Layer 6 of a small transformer language model trained on English Wikipedia (16 layers, counted from 0, width 128).
A neuron's activation on a vector x is SiLU(gate . x + bias) times (in . x + bias), where the dot is the dot product.
The model reads these tokens: "iba" " |" " 109" " |" " 0" "." "79" "%" " |" " New" " |" "\n" "|" " Marg" "in" " of" " victory" " |" "  " "|" "  " "|" " 3"

The vector x that enters this layer's MLP at each token. A number n stands for n times 0.039.
0 "iba": 33 -37 7 20 45 25 15 10 8 -11 12 6 12 59 -1 -18 40 -15 -10 16 -9 20 -42 25 -26 15 38 29 -12 3 -16 -36 -10 49 8 -14 -46 41 -49 -32 1 41 -17 -7 19 57 39 -18 8 -9 9 10 12 -22 -3 -32 -37 -17 25 -2 8 -33 -20 -17 24 13 9 9 -9 7 39 -71 8 -3 -11 -16 7 -1 -18 13 -21 14 -31 18 -7 -22 56 27 26 4 -27 -25 13 2 7 -6 -12 -20 -20 -11 -3 95 8 8 7 44 -25 26 -12 11 13 6 10 -43 2 -9 12 34 -32 -9 15 5 -29 8 33 18 -13 42
1 " |": 23 -32 9 -34 33 27 26 -9 10 5 36 1 14 59 4 26 59 -23 -28 5 -2 -3 -47 18 -34 1 15 2 -3 5 19 -17 4 28 6 -30 -21 20 -40 -16 -22 30 12 -10 41 40 40 -35 7 -43 -10 8 26 -34 -44 5 -54 -13 40 41 16 -51 3 -25 -7 36 -9 69 2 12 7 -26 -5 -4 18 -22 20 16 -10 46 4 36 29 30 38 -18 40 27 11 -1 -5 -25 6 12 28 -35 25 -25 19 -9 11 43 10 -3 5 -9 -14 26 -5 -3 -1 4 19 -28 6 -28 -14 40 -10 -2 0 -12 -44 9 9 40 -44 13
2 " 109": 31 -24 -8 -23 25 46 42 6 14 10 26 -12 16 43 6 24 58 -4 -2 1 -23 -20 -37 21 -41 12 -11 11 -2 -17 5 -38 19 37 8 -25 -17 22 -34 -40 -8 10 -5 -8 10 23 33 -24 18 -26 -9 17 33 -18 -55 -12 -41 3 42 43 6 -9 13 -21 25 16 -21 54 -11 -8 6 -17 11 -1 24 -26 7 -2 10 55 -3 38 36 45 21 -25 20 49 44 -15 -26 -1 15 19 26 -27 30 -43 5 -29 26 51 -10 -3 10 -28 -8 19 -1 6 -5 2 27 -25 12 -27 -7 36 -40 23 -2 -22 -59 -18 -1 18 -38 20
3 " |": 25 -30 14 -27 19 41 31 -6 4 5 51 3 29 57 11 20 60 -19 -29 10 -10 -2 -31 20 -42 -6 6 5 -2 0 19 -13 11 42 8 -26 -21 19 -38 -10 -29 28 15 -6 38 31 35 -36 9 -19 -20 3 13 -18 -53 7 -44 1 46 40 15 -50 16 -28 0 29 -7 68 -5 20 8 -20 1 -1 30 -25 18 20 -8 40 3 31 32 32 38 -8 42 26 24 -2 -6 -38 1 3 26 -30 23 -30 12 -4 8 45 6 1 7 -11 -26 35 -5 5 -13 6 19 -31 -1 -32 -1 36 -4 4 -1 -20 -48 2 7 42 -34 26
4 " 0": 28 -28 7 -38 17 56 36 16 23 4 38 -23 33 48 6 5 65 -19 -11 8 -24 -9 -25 18 -35 -11 -1 9 -12 12 1 -24 22 50 25 -29 -21 19 -31 -24 -22 23 5 -7 21 28 40 -34 25 -13 -19 -11 31 -18 -40 -12 -29 11 42 34 10 -33 10 -21 26 35 -23 61 -5 19 16 -16 17 10 38 -24 8 23 -5 44 -12 18 26 27 29 -15 17 49 26 -7 -13 -6 -4 37 19 -26 38 -40 8 -8 28 54 9 -13 -2 -15 -26 22 -8 22 -11 -13 13 -36 5 -2 -14 34 -23 27 4 -12 -52 -12 -1 40 -28 9
5 ".": 36 -17 21 -18 -2 32 26 6 3 7 61 -7 20 63 15 10 43 1 -44 9 -28 -4 -38 14 -39 -1 4 12 -3 -8 -3 -26 8 48 -1 -24 -2 6 -26 8 -20 19 -11 -17 3 19 37 -42 22 -4 -13 -3 16 -36 -44 3 -49 -7 29 36 30 -19 9 -27 13 32 -27 60 -15 29 16 -29 -10 -14 27 -20 3 5 6 38 -9 23 47 32 29 -28 21 29 29 -11 -2 -28 -9 2 37 -36 31 -30 25 -28 7 52 -7 -14 6 3 -19 29 13 32 -18 8 28 -11 10 -13 -13 36 -14 16 -21 -12 -67 -13 6 48 -38 24
6 "79": 28 -33 0 -16 25 39 24 13 -10 9 34 -15 17 35 0 29 57 8 -18 12 -45 -19 -43 3 -34 -4 3 12 1 -7 -10 -35 20 41 -15 -34 -19 21 -29 -18 -21 1 -11 -17 23 17 34 -31 28 -12 -14 -2 20 -28 -40 -3 -60 -3 44 37 9 6 -4 -29 31 14 -17 55 -21 7 -7 -6 11 2 19 -16 13 0 -8 56 -8 26 41 33 31 -17 7 31 28 0 -9 -7 7 12 29 -37 34 -32 16 -42 20 31 -6 -3 0 -30 -36 42 -2 28 -7 -4 33 -39 -7 -21 -17 36 -35 25 -8 -17 -60 -3 -3 40 -46 24
7 "%": 18 -50 22 -20 21 33 28 7 11 11 49 -4 12 43 16 2 56 -5 -9 19 -6 4 -46 24 -35 -10 15 17 -9 -12 0 -3 6 26 18 -41 -20 18 -19 5 -35 15 15 2 34 22 38 -33 26 -20 -22 16 23 -16 -25 -11 -70 3 26 36 8 -39 0 -20 19 7 -14 55 -4 44 -3 -25 -2 16 19 -21 12 13 -10 54 12 23 46 37 33 -19 27 40 19 -6 -10 11 -8 6 9 -25 44 -28 29 -38 5 51 -14 9 -3 -13 -32 50 0 29 -1 -9 26 -14 27 1 7 8 -17 -3 1 -1 -48 -13 -11 42 -63 15
8 " |": 21 -32 19 -42 32 36 20 -1 6 6 55 -7 14 52 14 32 57 -14 -19 19 -7 -3 -53 26 -42 0 13 -3 -1 -12 27 -8 -2 40 1 -32 -21 21 -31 -11 -33 35 11 -4 61 25 52 -27 4 -24 -24 2 20 -22 -32 -2 -60 -6 35 36 5 -51 -4 -43 -2 30 -10 68 -1 13 9 -20 -6 5 16 -22 16 17 -1 33 -3 33 40 28 39 -20 24 25 17 -4 0 -28 8 1 13 -30 36 -19 21 -9 7 41 3 2 2 -9 -27 28 -7 16 -7 -4 21 -27 10 -27 0 25 -14 6 5 -14 -42 15 0 37 -38 14
9 " New": 32 -33 -7 -25 18 43 27 14 6 10 34 -23 15 45 10 15 57 -6 -24 -5 -29 9 -48 15 -36 -7 33 18 -33 -5 12 -10 2 29 -44 -21 10 31 -34 -13 -40 18 -7 -4 30 16 32 -44 22 -7 -20 22 34 -27 -26 -20 -49 -12 20 26 19 -31 5 -44 20 21 -12 63 -8 28 0 -49 3 20 47 17 -3 8 -8 28 -3 32 36 35 16 -42 18 39 17 -15 0 -13 8 17 -8 -10 10 -38 16 -14 37 31 -13 -2 0 -30 -25 56 -12 0 -31 -13 20 -38 9 -4 -5 30 -22 31 -1 -7 -45 -12 -8 30 -28 6
10 " |": 23 -28 18 -56 28 40 18 -4 3 -1 39 -14 26 57 17 20 47 -18 -18 17 3 2 -40 17 -38 -9 15 -3 -14 -3 23 -1 1 35 -3 -18 -9 27 -34 -5 -31 40 14 -9 54 22 32 -29 13 -31 -27 9 27 -31 -31 -5 -54 -4 38 39 12 -44 2 -52 -4 30 -18 73 -4 15 13 -31 -4 4 25 -24 0 16 -9 33 -11 40 31 20 39 -22 21 15 15 -4 -6 -43 14 3 19 -24 39 -42 15 1 14 30 0 7 11 -16 -22 34 -1 14 -10 12 16 -26 10 -27 -5 27 -20 11 7 -18 -47 5 -1 35 -43 23
11 "\n": 22 -29 2 -12 22 55 34 -8 10 -2 30 -18 21 62 1 14 40 -7 -36 9 8 4 -40 16 -33 5 19 3 24 -18 10 -18 5 24 9 -19 -3 32 -33 -7 -17 22 9 -6 39 43 38 -55 13 -19 -23 2 19 -12 -59 -23 -41 -14 47 41 27 -37 -6 -37 -9 31 -14 67 -10 32 -5 -30 7 11 23 -16 11 1 -5 32 -11 49 14 18 7 -47 10 37 24 -6 6 -3 11 2 12 -29 48 -34 19 -7 46 40 -11 -6 -1 -8 -23 19 8 16 -4 7 8 -26 -4 -19 -5 31 -12 18 -29 -3 -45 -15 18 40 -47 9
12 "|": 22 -29 8 -37 20 30 28 -4 14 3 27 -22 21 63 -4 38 38 -9 -28 -1 -3 3 -58 13 -34 -2 9 -4 -6 -12 21 4 -17 19 3 -35 -11 44 -39 -10 -28 12 3 -17 28 32 34 -40 16 -11 -27 17 25 -10 -42 -3 -49 -1 25 39 -2 -41 13 -46 -12 44 -16 64 12 14 3 -28 1 1 41 -10 11 4 0 48 6 53 25 12 19 -17 26 11 14 -7 3 -11 18 1 14 -34 59 -36 16 0 29 46 -18 5 10 -3 -35 40 -2 0 1 2 8 -23 8 -22 1 36 -14 14 15 -9 -46 0 5 39 -50 31
13 " Marg": 28 -25 17 -34 8 30 23 -17 25 18 47 -4 12 65 7 5 34 -33 -10 -27 0 11 -34 22 -23 -7 -8 3 -13 -14 -13 16 13 19 -34 -55 11 7 -7 0 -3 12 -14 -24 16 47 28 -59 1 -2 -34 7 37 -19 -46 -18 -35 -21 29 25 15 -27 -15 -51 2 18 -4 45 8 39 21 -61 24 31 34 16 -15 2 16 55 -25 17 12 27 28 -28 6 38 39 -19 -10 2 14 14 -12 -14 16 -36 26 -4 28 29 -2 24 -21 -2 -18 45 13 -12 -27 -2 32 -28 33 -16 -3 17 -9 19 -12 -22 -41 9 12 28 -55 17
14 "in": 22 -43 21 -30 17 27 17 18 9 -8 22 -11 18 74 18 15 43 -21 -27 -24 -12 18 -38 -3 -10 -27 -10 -2 -18 -35 4 5 11 10 -27 -22 11 19 -47 2 -10 0 -6 -20 24 32 33 -21 12 -25 -15 -3 26 -38 -36 -13 -53 -12 44 35 16 -29 -9 -73 0 38 -13 70 -7 14 -2 -60 10 -5 28 -13 27 -24 9 39 5 5 18 24 44 -8 17 37 27 -4 6 20 -7 21 14 -4 20 -31 34 -6 35 19 -14 17 -2 -8 -26 27 14 11 8 1 13 -11 35 -19 -8 42 -31 26 11 5 -48 18 -1 33 -44 18
15 " of": 37 -14 8 -37 29 47 10 23 22 10 23 -1 25 71 3 15 40 -1 -21 -35 5 8 -38 18 -33 9 17 -3 -20 -6 35 -7 6 30 4 -21 -6 29 -51 6 1 8 1 1 16 45 24 -43 1 -18 -18 14 17 -37 -29 -6 -35 -17 19 27 4 -35 2 -49 -4 21 -8 81 13 18 0 -58 -3 1 18 -1 25 -9 12 44 26 17 36 45 27 -23 -4 27 32 -6 3 -18 10 24 21 -10 31 -44 25 -25 39 31 -12 3 -15 -13 -48 20 6 -11 -12 -1 9 -24 3 -24 8 21 -35 24 -15 11 -48 -2 -3 37 -43 19
16 " victory": 17 -36 11 -24 26 55 3 8 10 -3 19 0 11 40 36 20 74 -5 -27 -12 -18 3 -37 19 -32 4 5 16 -16 -1 -16 10 -3 40 15 -16 -9 39 -29 -9 -14 15 -8 -23 18 48 21 -34 -11 -23 -48 -5 40 -29 -18 -11 -30 -17 65 24 6 -16 12 -35 17 -6 -6 49 8 31 22 -52 -8 -16 36 -12 25 -15 -8 42 3 13 20 43 26 -16 -14 42 13 7 -7 2 20 -8 0 -44 20 -32 36 -10 41 47 -22 1 -18 -14 -11 38 -23 1 -1 16 9 -13 21 -11 -4 16 -16 13 -10 -1 -71 1 -1 42 -46 22
17 " |": 27 -18 25 -47 38 31 7 -16 13 23 47 -2 12 57 13 27 62 -15 -27 -9 -11 17 -48 21 -25 6 6 13 -4 -15 16 2 2 31 5 -18 -27 32 -41 -10 -29 27 15 -8 44 35 51 -40 -3 -30 -23 11 22 -24 -34 9 -37 -8 56 35 12 -34 2 -41 -9 34 -9 67 -3 7 1 -31 -12 -11 17 -11 10 12 -6 26 -17 35 32 29 30 -12 30 30 21 2 5 -29 -1 -6 11 -29 44 -35 30 14 33 45 4 1 4 -8 -22 25 -12 15 1 8 12 -9 9 -29 -26 18 -4 24 -6 -16 -37 10 -12 47 -34 18
18 "  ": 26 -8 24 -21 33 55 19 -5 12 43 43 -12 11 67 17 22 55 -7 -12 -13 -11 -7 -31 15 -26 2 5 12 6 -13 12 6 0 31 13 -28 4 30 -40 -16 -20 23 7 -13 29 26 40 -47 28 -14 -34 19 27 -18 -43 4 -45 -9 51 43 15 -38 -16 -20 15 35 -10 51 -20 20 17 -40 -3 -5 35 -13 12 7 -11 32 -16 15 36 26 8 -6 31 39 12 -2 -4 -19 7 16 7 -21 61 -41 24 -7 37 42 7 0 -3 -11 -28 38 1 11 1 5 26 5 6 -22 -38 11 -26 22 2 -12 -32 -2 -22 45 -40 5
19 "|": 21 -21 21 -37 36 38 9 -3 8 23 37 -26 20 52 12 29 56 -5 -30 2 -16 11 -47 10 -33 0 12 3 3 -20 15 8 -16 32 6 -32 -16 40 -54 -7 -36 34 -4 -8 34 23 43 -23 8 -18 -27 20 29 -21 -43 5 -60 -1 37 41 3 -25 13 -46 -12 38 -6 57 -6 15 -5 -23 -5 1 17 -13 8 5 -5 36 -21 41 28 15 21 -18 35 31 16 -5 15 -25 12 4 12 -38 44 -32 26 9 20 53 1 -7 16 -15 -35 44 -6 2 -11 8 16 -9 4 -24 -15 12 -15 12 4 -21 -43 -7 -25 27 -38 23
20 "  ": 30 -12 27 -21 26 59 25 -4 14 40 36 -13 17 64 19 17 52 -8 -11 -14 -6 -6 -20 11 -31 -4 6 10 3 -14 11 4 2 32 7 -32 8 21 -38 -15 -21 24 2 -9 34 25 38 -45 27 -9 -35 16 23 -23 -45 3 -43 -8 56 41 17 -38 -17 -27 17 30 -12 50 -20 18 22 -37 -4 -3 40 -15 3 5 -9 31 -17 16 41 28 4 -10 31 43 14 -4 -11 -22 17 17 2 -20 61 -43 24 -14 32 39 11 -6 -4 -11 -26 40 3 12 -2 5 27 0 4 -26 -31 9 -26 21 0 -16 -35 -4 -22 43 -47 9
21 "|": 22 -23 23 -36 32 41 11 1 8 19 36 -25 24 50 16 26 54 -6 -29 5 -13 10 -41 8 -38 -3 12 -2 1 -20 13 7 -17 32 4 -36 -13 36 -53 -3 -37 37 -5 -7 36 22 42 -21 8 -19 -29 19 27 -25 -44 7 -61 2 40 39 5 -25 12 -51 -12 35 -9 55 -9 15 -3 -22 -6 3 18 -13 6 6 -7 35 -20 42 32 17 21 -19 33 32 18 -6 14 -29 17 5 8 -37 43 -32 26 6 15 51 4 -11 14 -16 -35 47 -4 4 -15 9 17 -12 3 -24 -9 10 -16 11 4 -21 -45 -8 -24 24 -41 25
22 " 3": 44 -20 7 -47 19 43 18 11 23 19 28 -21 29 49 19 10 54 -10 -10 1 -20 15 -11 18 -38 4 -2 6 -8 -9 0 -13 7 46 16 -26 -8 27 -35 -21 -22 22 -4 -18 31 20 54 -35 18 -8 -25 -2 44 -16 -40 -4 -36 -7 60 28 5 -14 31 -40 14 25 -30 64 -10 -2 12 -23 17 -4 11 -11 4 3 10 39 -16 43 30 29 32 -13 35 62 38 -8 -16 11 14 17 5 -26 50 -28 16 1 32 39 7 -11 -14 -36 -25 25 -3 28 -15 10 14 -13 6 -4 -6 17 -24 28 -3 -12 -43 -18 -15 26 -41 17

Each question shows the input weights of one neuron of the MLP. A number n stands for n times 0.014.

n260 gate (bias -0.093): 0 0 28 -10 0 12 15 -1 13 8 -11 -3 13 7 8 -52 0 -3 -15 6 -10 -16 -20 -16 7 8 -22 19 3 -25 9 4 6 -13 -12 -6 3 -6 -9 25 13 3 9 -8 -5 1 -20 21 -22 8 -10 28 -13 23 -28 2 -1 4 6 -1 -7 9 -26 10 0 -18 1 -21 3 -8 -16 7 16 21 8 10 -10 -21 10 -36 19 4 2 -16 17 -11 16 -15 2 -9 3 -16 31 3 43 -10 -4 -9 -2 20 20 20 -5 -5 -6 25 23 12 -9 12 -1 -8 -39 14 -4 -16 20 -10 -2 10 -40 17 -2 -14 -1 30 -18 -7
n260 in (bias -0.039): 9 13 -16 -7 -20 -6 10 2 4 0 -29 20 25 17 31 3 6 5 -5 27 0 -3 9 11 -8 -2 20 -17 -15 9 -2 13 -31 24 6 13 25 -24 -17 5 -3 -7 9 -34 -2 0 -13 0 -11 -16 0 6 21 2 -12 21 7 0 0 -12 5 6 0 36 -17 2 3 -9 -12 0 -17 17 16 16 1 11 11 -1 -21 0 -4 -27 -5 6 -1 14 20 0 -7 -4 32 4 -14 7 -7 -16 11 3 16 0 16 19 -13 -5 -35 0 -7 14 -3 16 2 -34 8 -6 -4 -5 26 -16 6 10 13 -12 -16 9 -1 -8 -1 -4
Its three highest activations, in order, are on tokens 0 "iba", 2 " 109", 10 " |"

n617 gate (bias -0.227): -10 -9 -10 -6 2 0 -6 -13 -50 30 -12 -6 -13 -3 -11 9 -11 -37 -3 6 18 23 0 -4 4 -11 9 -36 10 3 30 0 -12 15 -31 8 -41 -1 0 7 -10 0 -12 2 -23 -6 -17 -15 -43 6 -11 -9 27 20 2 12 -2 2 0 -10 -8 -18 -11 -25 -9 -33 -9 7 2 -2 -6 5 7 19 13 14 -8 -11 5 7 3 5 -21 25 1 2 -36 -2 -4 15 19 -15 8 -24 26 20 -3 1 11 23 19 18 -7 8 -13 -11 -22 -3 11 18 -22 -25 -4 10 -3 20 14 25 10 10 7 2 -1 -39 7 -23 -6 9
n617 in (bias 0.024): -2 4 -15 18 8 5 -10 1 27 -5 2 13 -5 1 8 -29 4 5 -5 17 1 -13 -9 22 23 -1 -4 19 5 5 12 -10 -6 0 -5 -16 -13 -10 -10 15 13 -12 0 -10 13 24 -7 5 12 8 24 26 4 -2 0 -12 4 20 16 12 -5 6 -20 -24 -5 0 14 3 7 32 -29 1 -5 5 -10 -18 18 19 -17 9 2 -18 -4 -8 5 -8 7 11 2 1 14 -7 15 -5 -16 -13 9 7 -27 14 20 -16 4 21 -11 -20 -3 -25 -21 3 -8 16 19 22 9 0 11 -23 -3 -5 15 13 -9 -7 -11 -8 -2 14
Its three highest activations, in order, are on tokens 15 " of", 13 " Marg", 5 "."

n600 gate (bias -0.070): 18 -12 1 5 -21 -5 -6 -11 -3 -31 32 -6 10 9 -22 7 7 10 2 7 -19 -13 11 -18 -1 -7 -2 1 -9 28 -5 10 11 -4 31 3 -6 16 33 -17 10 -13 -20 5 -31 20 -4 0 28 -13 20 9 -9 -18 18 9 -6 -5 -13 -25 16 8 15 9 -5 38 -15 10 -31 -14 -3 -1 -1 15 34 3 26 -17 8 -16 -37 -1 5 -5 -19 37 29 9 3 -22 -7 -12 -21 11 0 3 -8 -17 14 -20 8 -15 7 -3 -22 24 -32 1 -4 18 22 11 21 15 -43 5 10 -4 38 7 1 3 19 -24 -17 -11 -8 4
n600 in (bias -0.044): 8 3 1 -2 -4 -5 -5 -12 23 -12 -2 2 7 24 -4 -20 8 -9 6 -15 19 11 -3 -10 26 -10 -2 -2 -3 0 4 -14 5 -10 6 5 -22 16 7 -32 -1 21 -16 -15 -11 16 10 27 -16 20 -22 -15 15 0 -23 -19 -7 15 -19 14 -5 2 1 0 -1 -30 4 6 17 -11 6 19 14 6 1 8 -11 22 30 -5 4 3 12 -27 -1 -4 -7 -25 -10 14 -16 -11 -14 17 11 -6 14 -19 3 -4 -8 3 8 11 6 -7 -1 27 9 9 -5 5 12 9 -20 -20 -3 -6 -5 16 12 -14 24 10 7 3 -8 -13
It fires most on token 4 " 0"

n305 gate (bias -0.115): 3 23 9 -20 -19 -17 -11 31 -22 5 27 7 15 2 -25 -5 8 -2 1 -7 22 4 -23 2 11 -1 7 14 -28 5 32 -5 13 26 5 14 -4 -4 -20 -17 10 -1 5 20 17 -14 13 0 -27 -11 -16 -3 1 -14 5 16 -14 0 3 0 -4 5 -22 5 0 26 21 -21 -9 -7 -15 16 -14 -2 0 -26 -9 -27 46 -14 5 5 -18 -23 21 11 -12 2 1 -8 27 2 21 -15 0 -8 7 7 8 -24 -13 -16 -7 -11 -6 30 -23 -10 -5 2 2 -4 7 0 -4 -4 2 -4 12 0 11 13 -20 -6 4 -2 15 3
n305 in (bias -0.081): 2 -2 9 -9 8 6 12 0 -10 2 -7 -7 26 -14 15 23 0 -5 -2 -7 7 -12 -12 21 14 -3 -3 -3 3 -11 7 -5 -19 -16 32 -7 -4 27 -13 7 16 -4 -3 -16 -9 33 -10 -10 8 -15 -5 9 -3 -8 -8 2 -33 -8 -6 25 -26 17 -16 2 23 -27 6 2 6 11 -12 2 -12 22 -30 10 14 23 -32 -4 7 1 -23 6 -15 9 -18 11 -14 5 -8 0 16 -8 -7 2 -16 20 4 0 -19 5 7 8 -2 -26 5 -13 19 -4 16 4 21 -13 0 3 2 7 20 10 3 1 11 10 -6 14 11 -5
Its two highest activations, in order, are on tokens 8 " |", 15 " of"

n262 gate (bias -0.140): -24 22 -27 3 15 -10 2 12 0 0 5 4 -12 0 -1 -3 -9 32 12 -8 1 -5 26 8 4 -8 18 6 -17 -7 8 -2 -1 -16 0 1 3 15 15 0 3 2 -2 17 4 40 8 -9 -12 9 9 -1 -14 6 4 -25 -15 6 21 38 3 -12 15 -11 -4 10 12 12 -22 -21 -10 -7 0 -22 32 5 -4 1 -1 -6 -18 6 -28 10 -1 -1 6 1 -36 9 27 -17 5 13 11 -7 -2 -7 20 4 -15 -15 14 -40 -5 9 -1 -8 -25 -8 12 -3 17 -18 0 -8 -1 -12 5 -4 -13 1 6 -6 -37 -10 32 7
n262 in (bias 0.053): -3 -8 16 17 4 -6 -9 14 -3 -13 -10 18 9 -5 5 6 -2 -4 32 -13 6 4 -6 15 -17 0 4 -4 -3 -14 -3 6 17 6 18 2 -11 -13 14 7 -12 -5 6 16 7 -14 6 -14 15 30 4 -29 3 28 34 -11 16 -1 2 -12 12 -7 -2 -40 -3 6 -28 -4 -6 0 17 -6 -9 15 -3 -11 17 -19 0 -25 -1 9 3 4 19 -7 2 7 10 -24 -3 -2 10 0 -11 -9 18 -5 5 -4 3 21 -23 39 6 5 0 -26 9 -14 -4 -11 -7 0 5 -20 12 -7 16 6 19 -12 1 6 24 -2 3 -1
On which token does it fire most, and how strongly? 6 "79", at about 0.44

n678 gate (bias -0.116): -3 -6 -12 3 18 5 -14 6 12 13 31 16 0 -7 -3 -13 -1 -7 -7 9 14 2 12 6 22 10 -27 -10 8 -10 -4 -3 -4 5 -11 -10 -24 6 -14 18 -4 -33 15 -11 -1 6 0 17 15 1 31 6 14 33 14 -14 -26 33 10 11 2 12 15 8 3 -10 6 13 -11 5 -19 10 5 -35 -10 5 -14 -1 6 -2 19 3 1 -11 12 -2 -1 -11 7 10 25 -8 7 23 3 -4 1 11 -10 -6 9 -32 18 9 5 -29 6 16 16 -20 12 -6 -17 -40 18 -10 -38 2 9 5 -3 35 6 31 -17 22 3 -20
n678 in (bias 0.137): 11 -8 -4 4 -9 -11 6 -14 -10 13 10 6 -10 -2 16 -16 13 -26 7 -4 -30 -1 -8 -13 4 -22 8 0 -2 9 -23 21 10 6 17 5 -4 -5 -8 -1 9 29 -5 -4 7 15 3 1 -9 21 5 -23 0 -16 -8 -5 -15 -7 -3 10 -12 -4 -7 -6 -31 -20 12 -2 -12 11 2 3 13 8 -1 4 11 -12 -3 14 -2 8 1 -13 1 -7 -8 -4 -6 -9 -28 0 -8 -12 -32 28 5 -4 7 -1 11 -12 8 -1 -21 16 15 17 7 4 16 -17 -25 7 -7 -2 25 11 13 5 -9 11 3 -12 11 -2 1 9
It fires most on token 14 "in"

n225 gate (bias -0.012): -2 11 14 3 22 -8 17 15 -8 -2 -12 -33 0 24 43 -4 15 -5 7 -11 -5 21 -11 -11 16 12 -13 8 34 6 -15 0 -7 -3 8 -4 8 20 0 11 -13 4 22 12 -12 -17 18 4 13 9 -14 -3 -4 0 7 12 -13 -4 -1 8 -12 15 -5 11 -7 8 2 10 -8 14 1 -3 16 43 4 -4 20 -12 -15 9 4 -26 20 -21 -8 6 6 -13 11 11 -30 12 -3 1 14 18 -29 17 10 19 3 15 4 4 1 -4 -8 5 -9 6 10 0 -18 -18 -4 14 -16 -17 0 -26 -16 -5 27 20 -6 23 25 0
n225 in (bias -0.068): -14 24 20 11 -3 -11 11 6 -5 9 15 -7 0 13 0 -7 11 -10 13 -18 8 9 1 8 9 10 16 -11 3 -6 -4 5 -18 -3 -26 5 -6 33 -9 4 -9 31 15 -12 -2 2 -3 -14 2 5 -8 21 -7 8 13 8 15 10 -3 19 -11 -4 -11 -3 16 -13 -1 18 -22 2 18 14 -17 -20 1 0 7 0 -11 -5 -2 9 -3 -13 14 19 -32 21 -17 2 -8 13 -12 0 -15 -19 -7 1 -9 23 3 -9 2 -20 13 -6 4 -19 -3 11 -11 -8 0 -21 -16 -12 -4 9 9 5 -6 4 -12 -10 12 -13 -10 7
On which token does it fire most, and how strongly? 18 "  ", at about 1.2

n672 gate (bias -0.088): -20 -6 -14 14 0 -18 -18 -11 10 -40 34 -1 -26 1 15 -3 -6 -3 41 4 -2 -3 14 -15 -23 -7 10 -2 -27 -14 -8 10 -12 4 10 -7 -18 -28 35 -13 -40 -17 2 -14 4 -2 -40 -1 -18 -7 -43 17 -14 -27 30 -42 10 -6 -11 -16 -11 12 2 -7 16 19 -7 -2 1 -1 -27 2 4 11 -19 -14 -17 -12 18 -33 -42 2 4 12 -1 1 14 -17 -48 28 -7 1 -17 -15 22 10 -1 20 19 0 51 16 -14 33 -21 23 -13 4 -3 57 -28 4 -42 -12 -4 16 15 42 -1 -15 2 -19 1 11 -21 26 3 7
n672 in (bias -0.088): -4 6 3 -6 8 -9 6 16 -14 5 21 8 -4 -11 -8 2 17 8 16 -1 -16 15 10 -5 3 -17 12 2 12 -8 -15 -18 -15 20 10 -12 -17 -6 -22 -11 -21 12 0 -28 12 0 -21 -16 -10 -10 -25 -1 0 -23 10 9 -5 -9 -5 -8 -2 13 17 25 3 17 -23 -5 13 3 -13 -9 9 19 8 -4 -19 -18 0 -12 -32 -17 -1 -18 11 29 9 -10 -15 6 -12 19 16 -28 1 11 -1 1 6 8 8 -20 4 12 -6 -4 -12 15 -1 22 -2 -15 -22 8 -24 6 2 11 0 -21 -28 -26 7 -36 -30 -2 -1 0
On which token does it fire most, and how strongly? 14 "in", at about 0.39

n694 gate (bias -0.163): -9 -9 21 10 -7 4 7 -15 16 -25 -5 -11 -4 -15 -39 16 15 15 0 11 -34 16 11 13 7 16 -9 -10 -7 -8 -19 0 -2 9 31 0 -3 -9 21 -3 8 -3 10 -11 -17 20 -22 -18 -22 1 18 0 -19 30 9 -2 -3 -16 1 13 9 13 4 -2 -25 19 22 10 -21 -4 32 -1 11 20 -10 -1 6 9 12 -2 -17 22 -27 -4 -23 6 2 -16 -11 25 25 0 -11 17 12 -29 25 -51 16 20 -19 -9 8 -25 11 -4 15 15 -25 -7 5 -21 -6 6 -2 24 -13 -17 13 10 -20 -20 -8 18 -16 -12 7 -13
n694 in (bias -0.020): 9 -1 14 -10 -8 3 2 11 27 0 3 13 -17 6 13 -9 -13 8 25 -4 10 16 18 5 -1 3 4 11 4 -12 -22 -19 7 -11 -8 17 -7 9 -3 7 -12 1 16 2 -9 -2 11 10 3 1 -1 -2 -7 -14 -27 30 -26 9 32 -6 -18 -25 14 3 -2 -6 11 -15 8 -13 16 -11 17 7 7 -2 27 0 -2 6 -5 0 2 -14 2 -8 -10 -1 11 12 18 -22 18 -5 -38 9 -5 -7 -24 2 21 -7 -2 -5 -8 -3 9 -1 30 -6 -3 -11 17 22 6 12 4 -2 -24 22 40 -4 14 5 -13 -14 3 3
On which token does it fire most, and how strongly? 5 ".", at about 0.39

n45 gate (bias -0.112): 3 15 -19 -2 11 -25 -11 16 -12 -17 20 -25 -28 0 -13 17 26 36 -28 -13 2 -25 -15 13 -8 -18 12 -4 7 5 1 -21 -13 8 5 -19 31 -21 2 -4 3 11 16 -2 -35 31 9 -20 -5 3 19 -18 -5 -1 43 -25 -12 -19 -2 14 -5 15 -34 -10 13 1 13 6 1 -4 -7 5 -35 16 -1 24 13 3 6 -26 -12 -5 19 16 -11 -11 -10 6 -26 -19 -26 -5 -16 -5 6 9 2 7 21 5 -13 1 12 -23 7 16 -13 -6 10 6 -6 -10 3 28 -17 -9 17 -11 -11 23 -5 7 8 23 -3 5 13 -4
n45 in (bias 0.012): 0 16 1 -5 -5 7 0 -1 17 2 12 18 -12 -13 26 -11 -23 -10 1 -13 -4 -21 -2 2 -13 -24 -28 6 -12 0 -15 -16 -15 7 -7 10 -4 13 4 3 -19 18 7 19 -5 13 -7 -14 3 17 22 1 8 3 -12 0 -1 8 -12 -8 16 -15 -6 -12 -13 -24 19 11 -36 0 11 6 15 -17 -25 -11 29 -2 5 -8 0 20 -4 9 -8 -9 7 -6 7 -18 26 22 -8 -32 -7 -9 9 16 32 -9 -11 5 -2 -1 -16 -15 -16 -12 5 6 -12 -14 17 -13 20 -7 -18 4 24 10 2 -2 3 -2 0 -15 9 -6
On which token does it fire most, and how strongly? 5 ".", at about 1.1